Layer 4 of a small transformer language model trained on English Wikipedia (16 layers, counted from 0, width 96). Numbers have three digits each and are written without spaces.
A neuron's activation on a vector x is squared ReLU(weights . x), where the dot is the dot product.
The model reads these tokens: "\n" "\n" "==" "List" "s" "==" "\n" "-" " " "1" "1" "3" " " "-" " Chal" "de" "an" " Syria" "c" " " "Assyrian" " Popular" " Council" "\n" "-" " " "1" "1" "5" " " "-" " United"

The vector x that enters this layer's MLP at each token. A number n stands for (n - 500) times 0.0078.
0 "\n": 730532646745631608545604514741569733407465339574608719642413431533601324570473679459527442621401570286628531393379299497520568629561459642560525348329248277384674621464441592469729560514458697427489929517783579482470505500387400606229597345487475462647434428591546491523484663349565456540
1 "\n": 730532646745631608545604514741569733407465339574608719642413431533601324570473679459527442621401570286628531393379299497520568629561459642560525348329248277384674621464441592469729560514458697427489929517783579482470505500387400606229597345487475462647434428591546491523484663349565456540
2 "==": 676474606838733580570512525628637695481491435584629720547410448628600308525524687434513475782506593327493423425359528618345536488596407609547600434489067290414607659558374658382721600474472721434523647536718581480502641441296412737410642480412583539620523359590591399407430587392648324569
3 "List": 609496623561612669578492622655667565360462377578403545500181557578626372442380589602287504377411496436717548290563359778643530524487437503644600347347208416300779708356403536452469362441314604721551674519575645304534408519474491753352611468486477785557433380521527324532421605328573381585
4 "s": 650548651511725505655560594590446706361514158496524516568375574687546237513573675486391460601595652508584478366538577622656624519622416666555558456583340281410670557530437526503395451649399767648675753675750404517493669487481571702437633431430407740453372540654401374501542800242508447630
5 "==": 663446634529667566631626552802637829449435307559559656499428507647534322563439422522422383625610612382526449346528322509650571547668400554541474462500370219470563537454516582285774528523392781546561750774661475439533426397389530692275763429403652714531419453636514380422370573400478376639
6 "\n": 716535643729588671494611586703503858344474374549506620704489402457570474532400674421558462476450567269616609375333383377598582659569410639589471334364332348276660566505402572412687510526374760476604977463665478496458461439418400653289665389502640509602483485671577514510450575374587540556
7 "-": 628428619731660582516484662787535713545499460615514576588359627781513461557395586534372484618409583384559553298464292620351583622582115748564571469371336446346663589481331686326650447537394648616448677482713574510496450410376474484262762395483504653587374390549667402384416620428628390579
8 " ": 563529666762620748596636597697540643502562477618570605640401513563549390598327753458438437600490566414573727308439387554404632545532335707506711429386316384419763788503288498374605563538425690546533767520622481514393304485433413613460621429414576700307420370560648556438354713247492359530
9 "1": 567418560735628669458639595641660632475550448590574649742299433519594290510386598553371445478464637287676598521383324685436631539778321792586606489349372334326542701375257566371510519480184650544591755530599525492581402404454446586457695502497471595336507467517610478468356625270487298518
10 "1": 583478482650628564432718547738579639458489347564474630751316461510603261520434515601299518537386663382769566547443305641483745594836319738535569473392327277344539586489364526352459491523270622550534784647621502583513347362419459568409652493492404628309494511559537388487420658314557290572
11 "3": 650548495606571476441721492764519697448418344547464527676381400516637282540413439655298458619397603513720522510409324640529787716787367739458664360502386236339575597525385573451555535527333573521482709672630508607513345375352431648331616550439408663311457594602538298423391631323591355573
12 " ": 596577542664637658542634506825505601579507445609492564601449421482592395596314686500413500581523516529579698293385344521410668705636407705540678381417293349356778810547346510383659482569483647612484800607608483658394311517355320565396518377434496681243484490632527464453342670325497382603
13 "-": 627408594623658440523614524727625676578570443674382625540416471669501368545456551587434486488562527294543547227425305610334460756702218754704625297381466457336611739419342684337663429623434666651394689572690478582492444599373367564398643365462439653489352415577543448432273480395550310545
14 " Chal": 759364607606425499469641607742720584504464339749505609596303635536590435533266577503417548510726722367392375220431402587658498384613513577431616488302492336207806722551334412359583474445349466633457558682487509531439341528369501467473498579578719702437546594687540447508338630324626563550
15 "de": 595580572564533643466674607574722430408449312712178384746507265499538412442432585553572624566459831332752374356718407606566467523524466710595659460085464523558582678434516489283478398540413530648427634465540580503477377480477558587327614686498606387329511512614320422469504744416491527692
16 "an": 577483550581713486397655326605513649433381180511482597569395377577460479452195703568439374577524663532635503233611399673435442701646341680532502497323437456494652603634563603306644485602373599453652658657490314669527481415497529561431608703493601434370496576390565517565590944505822410453
17 " Syria": 553516793566670434355653528758550470544584351705393680649524473456533390457212456629513479742565611516551559350553343623577663671581319773387518490428326371313634689425463483459765552567374599330309624567549410482553367440413604559297575722484706413590461480568560337572432644291765557416
18 "c": 620541463675568523486472450654565417560569220794556576536597490458682444448322684654308519636632628452584521282523307509404596575692416495586547490458270334235647380538565535302619557574471618269380702372734598696543255471331731653454723678407430588495394555628591633524435669493555364366
19 " ": 634610632596619784541626480783484504646567420612498599583470363417587473452219648431422420745592524445516666302571273424353694561667420610526611475333276387402728710480338499347677574612400586613593677491650523691438242594279465660429557429409435641367508410570576504523311760395525406504
20 "Assyrian": 482425471645595487515649617751505512650598305649547788606183477469578360419274711600478524605512647331439600334550372529556577568636310685565546544148282313297730579501620556387638520453398622512465634546476253589584444528343523519311627708607587455447469473639578310660507560432715554454
21 " Popular": 626349496686608581556422537632522456654631375751549791660367441685597404388234722554551518592583779410633561331517232458679555566618368701375641316213323314301612547491565554373616500469453595606465586448553375475436224419316553545498674606683594489475385475508429368591419642542614474376
22 " Council": 752470556586512542655457543748468492504641344663285483442336382459701414355452576624531374575421667462595495250650343429612654572623310639513731400427400213200778530385499579471656489390287594609466544744534549582475309483438545594283478639531648558498469425497478382412382773350621633366
23 "\n": 750486674653552555546674417811649730412558368593483648581480468512605334422364508406490360564594620418608504392500167502509565634617388570585523330314346300372689524398436623434701515551261807554567818592740482456415424404419396554393554388421502468563352561610684547489499685403510387745
24 "-": 621418617692652591515611679752555710507546416664498587639338625781484529543416600581376486574440559370522534259450263651381535593601158728589668463404375431350626583489357705344671422549350664663490724540726513513486428420375449529298766418491474652566370428543607413339412566373631394518
25 " ": 570531703732606751601698596693552624482559448635547611673388507560547437556371748511435443555515533421549702280446372531429624545541350714506738423362334378409720796497288501371617515554399698587562787557608435553398284475458370629476597450433561696280427410583609551403356680236508386503
26 "1": 576414606710628679473665574610652619471551419591547670772296435514595323485423584589384457454481615297668576502399316678458617556779343779590637495312381316316515692365246576361523479507177646556625772562574479549583396417474408613454647523503456578318528482564589484435360625273504326499
27 "1": 573463520652629598450736523707575633452497327569442656781306479505610311504452509619325529523392653386751557530439291648499736596840342725540607480365350260337519573488355533357480461547270622542571780667601461635517341377436432608396620509494401614307506515598541399463420671324576323549
28 "5": 588603525555541524495650467788491681530417293528468630751311447502477419531405511620343458568420619536661479463334274614603722720737318758501691279377331232361512530543343585426612491636416657576486682740624415642479349396379507625349555557509431770425428567662569349491375599394537321553
29 " ": 590556565681619697550645487781544572556501449629479586645444454490625466578312663497442461547531513510550705273390355495427664689648410705539716388383339338379766843545345526362691478584492659634492805619604446675415325530390332624396523400462500651261465508673506460435342668328491382547
30 "-": 624390610630641465532649501703637656555577438676362641567397500658511423533460543600450484465567521287525546222435304618368455725719228732701661292350512446336589735416347680336693407628437683673412692603676449622510441602408365607398630393483448642491349440612531455411276465380558325508
31 " United": 706385709589643581593623492656562646467639423753464811597391597620485436483334732685547448556547628390487591388534523540562624480666317777597525354319371383287675712498489476422462380671239708515423699554553339535528220274462434564452630584490521466443440546551430231542623687390567385478

Each question shows the input weights of one neuron of the MLP. A number n stands for (n - 500) times 0.0026.

n122: 382580530602599599443503593481658430414574522576382483279550569540498563445665647589454473547613366472484515549605480532394234343417576532491553503519551399603511469714385507559486564533500552454403535346438420299597418507485480300572424407525515534413500511428510667449518560415553535446
On which token does it fire most, and how strongly? 25 " ", at about 0.48

n141: 393438526582423492549367523529570320542296645540529485595612487618490326540560572389318451558558393583406481497701580432561491283479506436517491458454619379840522547372516492571624546522543540592523622401544460531500506561636518519717407389503552518495500322518516528492507634415409596623
On which three tokens does it fire most, strongest first? 8 " ", 25 " ", 4 "s"

n103: 576514464260448497508497530492487546383476683601500415477447610333486505480449514473453451505579579505379363415447544457528631495511617520424540617567472474359467375590428360633456432600640577561325520512468524318528554424584264510513521562420414518456430565487392477544450351447585512579
Which token does this neuron like most? 14 " Chal"

n354: 183634494417475468497557492559536497581366527588600370442751388406405467497513546376332403343597509511477508455330603570503500366427535418462497412693532593447582570520522403586544500218611673526384601497405412471467444359529541378393327367421557431377430461491475521411462577433455566557
Which token does this neuron like most? 12 " "

n215: 502472636611517440438456507549469597388448619368613429475553340579607398381404653390408523441495535328403517456522531442498540411484535452570460467484519489444576482520356482541385476437481506583390454411284395593610578574411484490572455368610619419618588376415483620451454388536442459313
On which three tokens does it fire most, strongest first? 6 "\n", 2 "==", 14 " Chal"

n76: 402531559563620364431655426493403534404454665322632149523447565503569628503695616374456685563628304529467458478449434483535582549486497557500539473445386549460604590437471675334373517432434504504630510394493620480388575652626574216558590302581615564356739418409401645385416180459330490340
On which three tokens does it fire most, strongest first? 25 " ", 8 " ", 12 " "

n252: 475500484443532464545264395571481498426412597469591520675515610553634479570575592567546533461616200488541495785387708596599418437556543541533596464489505363536539520592568537456386487438452387570493479506533459462471635505588629482351444411488528523540604518473407601566462612620498466623
Which token does this neuron like most? 4 "s"

n231: 571367420530543498607487395598465411446451642487528393515435644552367550546514497329491370500512637519569502540512609442416606554487716570490467559480542522716500514577472522502542575463637548632375603517320555644436583463481363540404460481570382568442556475510424456467498506465481537429
On which two tokens does it fire most, strongest first? 29 " ", 12 " "

n61: 512563455479526505604226583647571472540579572537532445381503668420534756479531355505448446393478306590583442492541570418567359535594465553439449513584425477584533338470481539575464474596389361645461515476483654568489489428506342510290431565571582400442522401503490564542478509568529483488
On which token does it fire most, and how strongly? 22 " Council", at about 2

n256: 366539664420410516644626328487555490354678519385715549542500581448569481457503453357379505446396469401492599564427445596361587614491545571441528564557376608497458537561533583479509500428402347477349411469580382529554446523424574291473451437400570481481559424506349473505692449477520543412
Which token does this neuron like most? 17 " Syria"

n286: 403395361526429334385508424480510495447527412445518416535440621487431435655489578500597659431317488416529502702448525492603619378584468393464511480567567531415517441678469511604443502563511650473581530313544601660387564408580579515421446387411478525500531395474507470517481545365490366485
On which three tokens does it fire most, strongest first? 10 "1", 27 "1", 4 "s"

n149: 582411671531481475481439471431444502502425603452535258511489529526526402433636566513452469470593425446529450483364547498373584699402475523539428423553529457473507572466515435530397584581542611500455530519469573522628652528557460438567596487413600521510674574533567605577482376612535440436
On which three tokens does it fire most, strongest first? 13 "-", 2 "==", 6 "\n"

n373: 469511567462472410541619366563575506530494495491477552438586416457435556455518356426586545538537484523528462575479460375373566588572448339516381439459480407427466482446494619498487584498502597632384488533435530490462496546511513490551535357477606458496572519433548622368545514471429462459
On which token does it fire most, and how strongly? 23 "\n", at about 9.4

n97: 414519404457505464595584579340487462415553709666457447557309493576491479547436413603392464472379391423378460393421623516605390578534549513527443401380436477464477505459490542547564543448562503376414403427553451582467713473569404475739404345473604618469557500614557500432482282576366603472
On which two tokens does it fire most, strongest first? 30 "-", 13 "-"

n89: 502622569518451453589463511472636516440488401645593516465631422462498374489406422263516605573597541538549531497554593314360505466441456500468565577750603438597549473456500449450532592500613519570583462555505633527472627558546541493422523566631413505412476437386533697665415545526543418505
On which two tokens does it fire most, strongest first? 19 " ", 18 "c"

n87: 433534472568495538531443483427466543416542566520448554517490554452537424609573591516536529522498393522521556518527449538422466376525566563607555493541448498542515515502420487466424415364422467404538503426459436451526488503430451416500526471452490541509630520456462540576457466449443484502
On which three tokens does it fire most, strongest first? 9 "1", 26 "1", 8 " "

n228: 571450628524282581475485473592547475476524593490667537453498525419530552512465409491332475500478487578513349567547393414536454573524525428438428407484469441529543569421586593537515394391510619470416679537604504464490601489448513350479446402452515527566537495488537562611631456552361421566
Which token does this neuron like most? 23 "\n"

n260: 595570585419578429538432368468488633461406390393497580463560561523628506562586433541516400421492341500562432509554544643516181536445627546434584638289442626440540537582554415376472495624438416400562439430458589271600476500503458397587645419423553459279547269396527592503510325467511489317
Which token does this neuron like most? 3 "List"

n274: 500491609513541462484597540406543444315348587551583544587503495445410497419454529545524417477585437512417529562451554497384470422456464526396486658503576689394544604561376447690675551426494601612426427464648471414548645597633400523518497571577601516408498461492405606653584225532591607412
On which token does it fire most, and how strongly? 17 " Syria", at about 0.13

n281: 500611463500540498563413478657483520400449595518685533337495619451496419496656439539427417559579365470519495567640636348475394565564469502508354447422655508376538401559543408502531484534515453521517529431539545585514576487710551560488367493587437554522541626540516655509394584541420368498
Which token does this neuron like most? 18 "c"

n306: 526458553492510505362386447615634426569301592494508550298802495543483369476524539508500485457442558443349526559467455427591589566585543233400529456433617384478503513623480580566497568516588642574537574554524487345597468518604588503486573367401603404552500464477544617421575546587251462487
On which token does it fire most, and how strongly? 5 "==", at about 6.8

n370: 428439421529517452422470511488507473505388492495548450442505429527357612569521515464466534463579446449606489450425482428437561480577477571561495495464570855479438630484583573453388596487513520533587327576459485578484596729441466368380498475573520550452538446495454616471335563461527459457
On which three tokens does it fire most, strongest first? 13 "-", 30 "-", 16 "an"

n212: 522644497623553396594582580554574512414502461503537514548619588341580613580594457498517375325488515485620517472451500416531543510508548576465546541484624451566518313513690534518431465446384439219518420476505555417517413529756540478453521500340570516498549445322536626428601416619495423485
Which token does this neuron like most? 18 "c"

n277: 508676470520533487533598490598602551486510712533630506460468485493541478548643121487594520414516492554448546564571626447663463401520521572599568489475456455527516450553492596484488438389552570689551565609255636426614514533559544412454550518652500582420438361455579597474528454688375399586
On which token does it fire most, and how strongly? 5 "==", at about 2.9

n278: 519569461526560490470536469560345406411516559488504304441582500615299539502410514445639442492449475494390512491387493428662570589557529376458496508530465464498485496383466528583475458535528436606473519357455530602504469518425418510380437506435461506450537468500408564512471462380407416500
Which token does this neuron like most? 12 " "

n31: 556468598164467610461514542518334546418422474456508286553590362507518492536436441553491477565488490478475538568519622377443575561486545573550428414394567418450460463629464491546367543365456585443387495482588554453360602505514528405556412406495488546413758408531407351495483631498536562478
On which three tokens does it fire most, strongest first? 4 "s", 15 "de", 11 "3"

n131: 565498503433421444470455598465441570414627587415518535451441626480460446460558464571436611502603442512459460524373549614528448445585651576574409346482418581554470644441495469468521487313374540554316448295442665549538432621446441452550413515543575446570547505510533644315436601521368579409
On which two tokens does it fire most, strongest first? 14 " Chal", 3 "List"

n74: 529451546422518447644417423467626486538568525431622484523500508397481586446502548514536449439596535533510345658455418511544418500548578532483565386403567430579430504415476619506542546726577502404556511343502504532507539444432563488687551536432500512555543476411612500517496558520355486467
On which three tokens does it fire most, strongest first? 18 "c", 23 "\n", 21 " Popular"

n216: 411536470563391458428486268516592517572378549688633486370482498491462416370532480525565379549436561530423520768510566298466547582444505547356605571449380462453539585516525519561435437435551597597575434491306621257504467589460619510513468492533454469483450508557607571518417295572495510457
Which token does this neuron like most? 21 " Popular"

n247: 476550500410624360431434588428402508303399418453691421503512324432374608608562479550560345445533617359473503487503578325420493521371436570413510429579694472482445545573355418528431434229384731366379485543440422521668526532669469598624693452391515636598535575564462620524656385488609598354
On which token does it fire most, and how strongly? 6 "\n", at about 1.4

n345: 527568444360449525591433443435602602461574494492546422633463429522449544344555420431417482657539316578464415648542473567500440495460409522549461560383391578453493549461523453390460575536341262581607492393379582507489489703415420486420572461502493509554555573425439383662487534582410626464
On which three tokens does it fire most, strongest first? 15 "de", 3 "List", 19 " "

n269: 573547439304534528521367372670481401535306569583537439380592636502449545463589520545457630670477550456576475494524480526440661432467505551381457565460517422551569299554422514484436422559475520444544526437377585586427700471426436577463372523455706381556638471350498435442480471524547420577
Which token does this neuron like most? 2 "=="

n8: 552584517538525467453503522395569575368521604556493386524402558504405530452594468588444531431526462535453482484594701567315319488567374584587398442448591633500567517438452519495456498431518479547470478298415586445492602477566298488427465481549535541502696426558393635430425634635491398512
On which three tokens does it fire most, strongest first? 15 "de", 13 "-", 30 "-"

n13: 552530522484557426373359632575657436385518556435472424502451532406450494618504419586484496476520444478522480672536464563598494502535530585574506498465454463546302521559520531502519563520390454425527431424535563620507587473433438509512514513533414540554520496472549513509497589514538495548
On which token does it fire most, and how strongly? 10 "1", at about 2.3

n147: 526461551450366563586339648486502521471638519347596473518498437546303596610495563474554365488610476530542524572543537471511421443603554563413495416458569482554295612426474697493400414513448527409529425381478408527533473468585563511528512567600513523479461514517592527423492510526530447526
Which token does this neuron like most? 26 "1"

n275: 527578285577607514401356566559519460593430530497586522516613472514548510696523585629401511461486514544305524530520548523587620414448546555411414495538413456403493564463469506594560442304515535523483479440419498340462586461459613561599512473493654511553556438597588556538516545421553559457
On which three tokens does it fire most, strongest first? 2 "==", 14 " Chal", 17 " Syria"

n80: 597494562348513557394527447465574515451601408503500520528403596502494469465508521540387528510635527392455564450390612514416559477582491461518556382476608583528350404539511398491458414522588613500531407403453415491472530424373517404493438409533525573471536458266401560743554306544527439478
Which token does this neuron like most? 31 " United"

n270: 633453484551539595545375498495545375307500560474644572490521670507562481623460376502667479470420455382475593624615440490396284510514584505323533663466545465562374569482483387583547469557355416497579482220467519510590437519472512477382569639577447388491621484497476565420575503493475444568
On which two tokens does it fire most, strongest first? 26 "1", 9 "1"

n203: 422565548540355538409644541498638480401461568566484550478624545488536608486517552479405451409578402519450538529364419360586509315495491382506573509594463563585578529610399608631498446438502592466484552362422420509561464536429432504647521509524546542465481436409422654530479548473425433452
Which token does this neuron like most? 25 " "

n383: 434455414521585533502461456447579311638607442512675585534554590494571442480570382539504521560434447478500498579515431475572545425651589403533524495590475454412466493449481631443378642405439537596553518347361542520590608547438544518543542451535623433545433318474442611579519508470567474511
On which token does it fire most, and how strongly? 21 " Popular", at about 2.4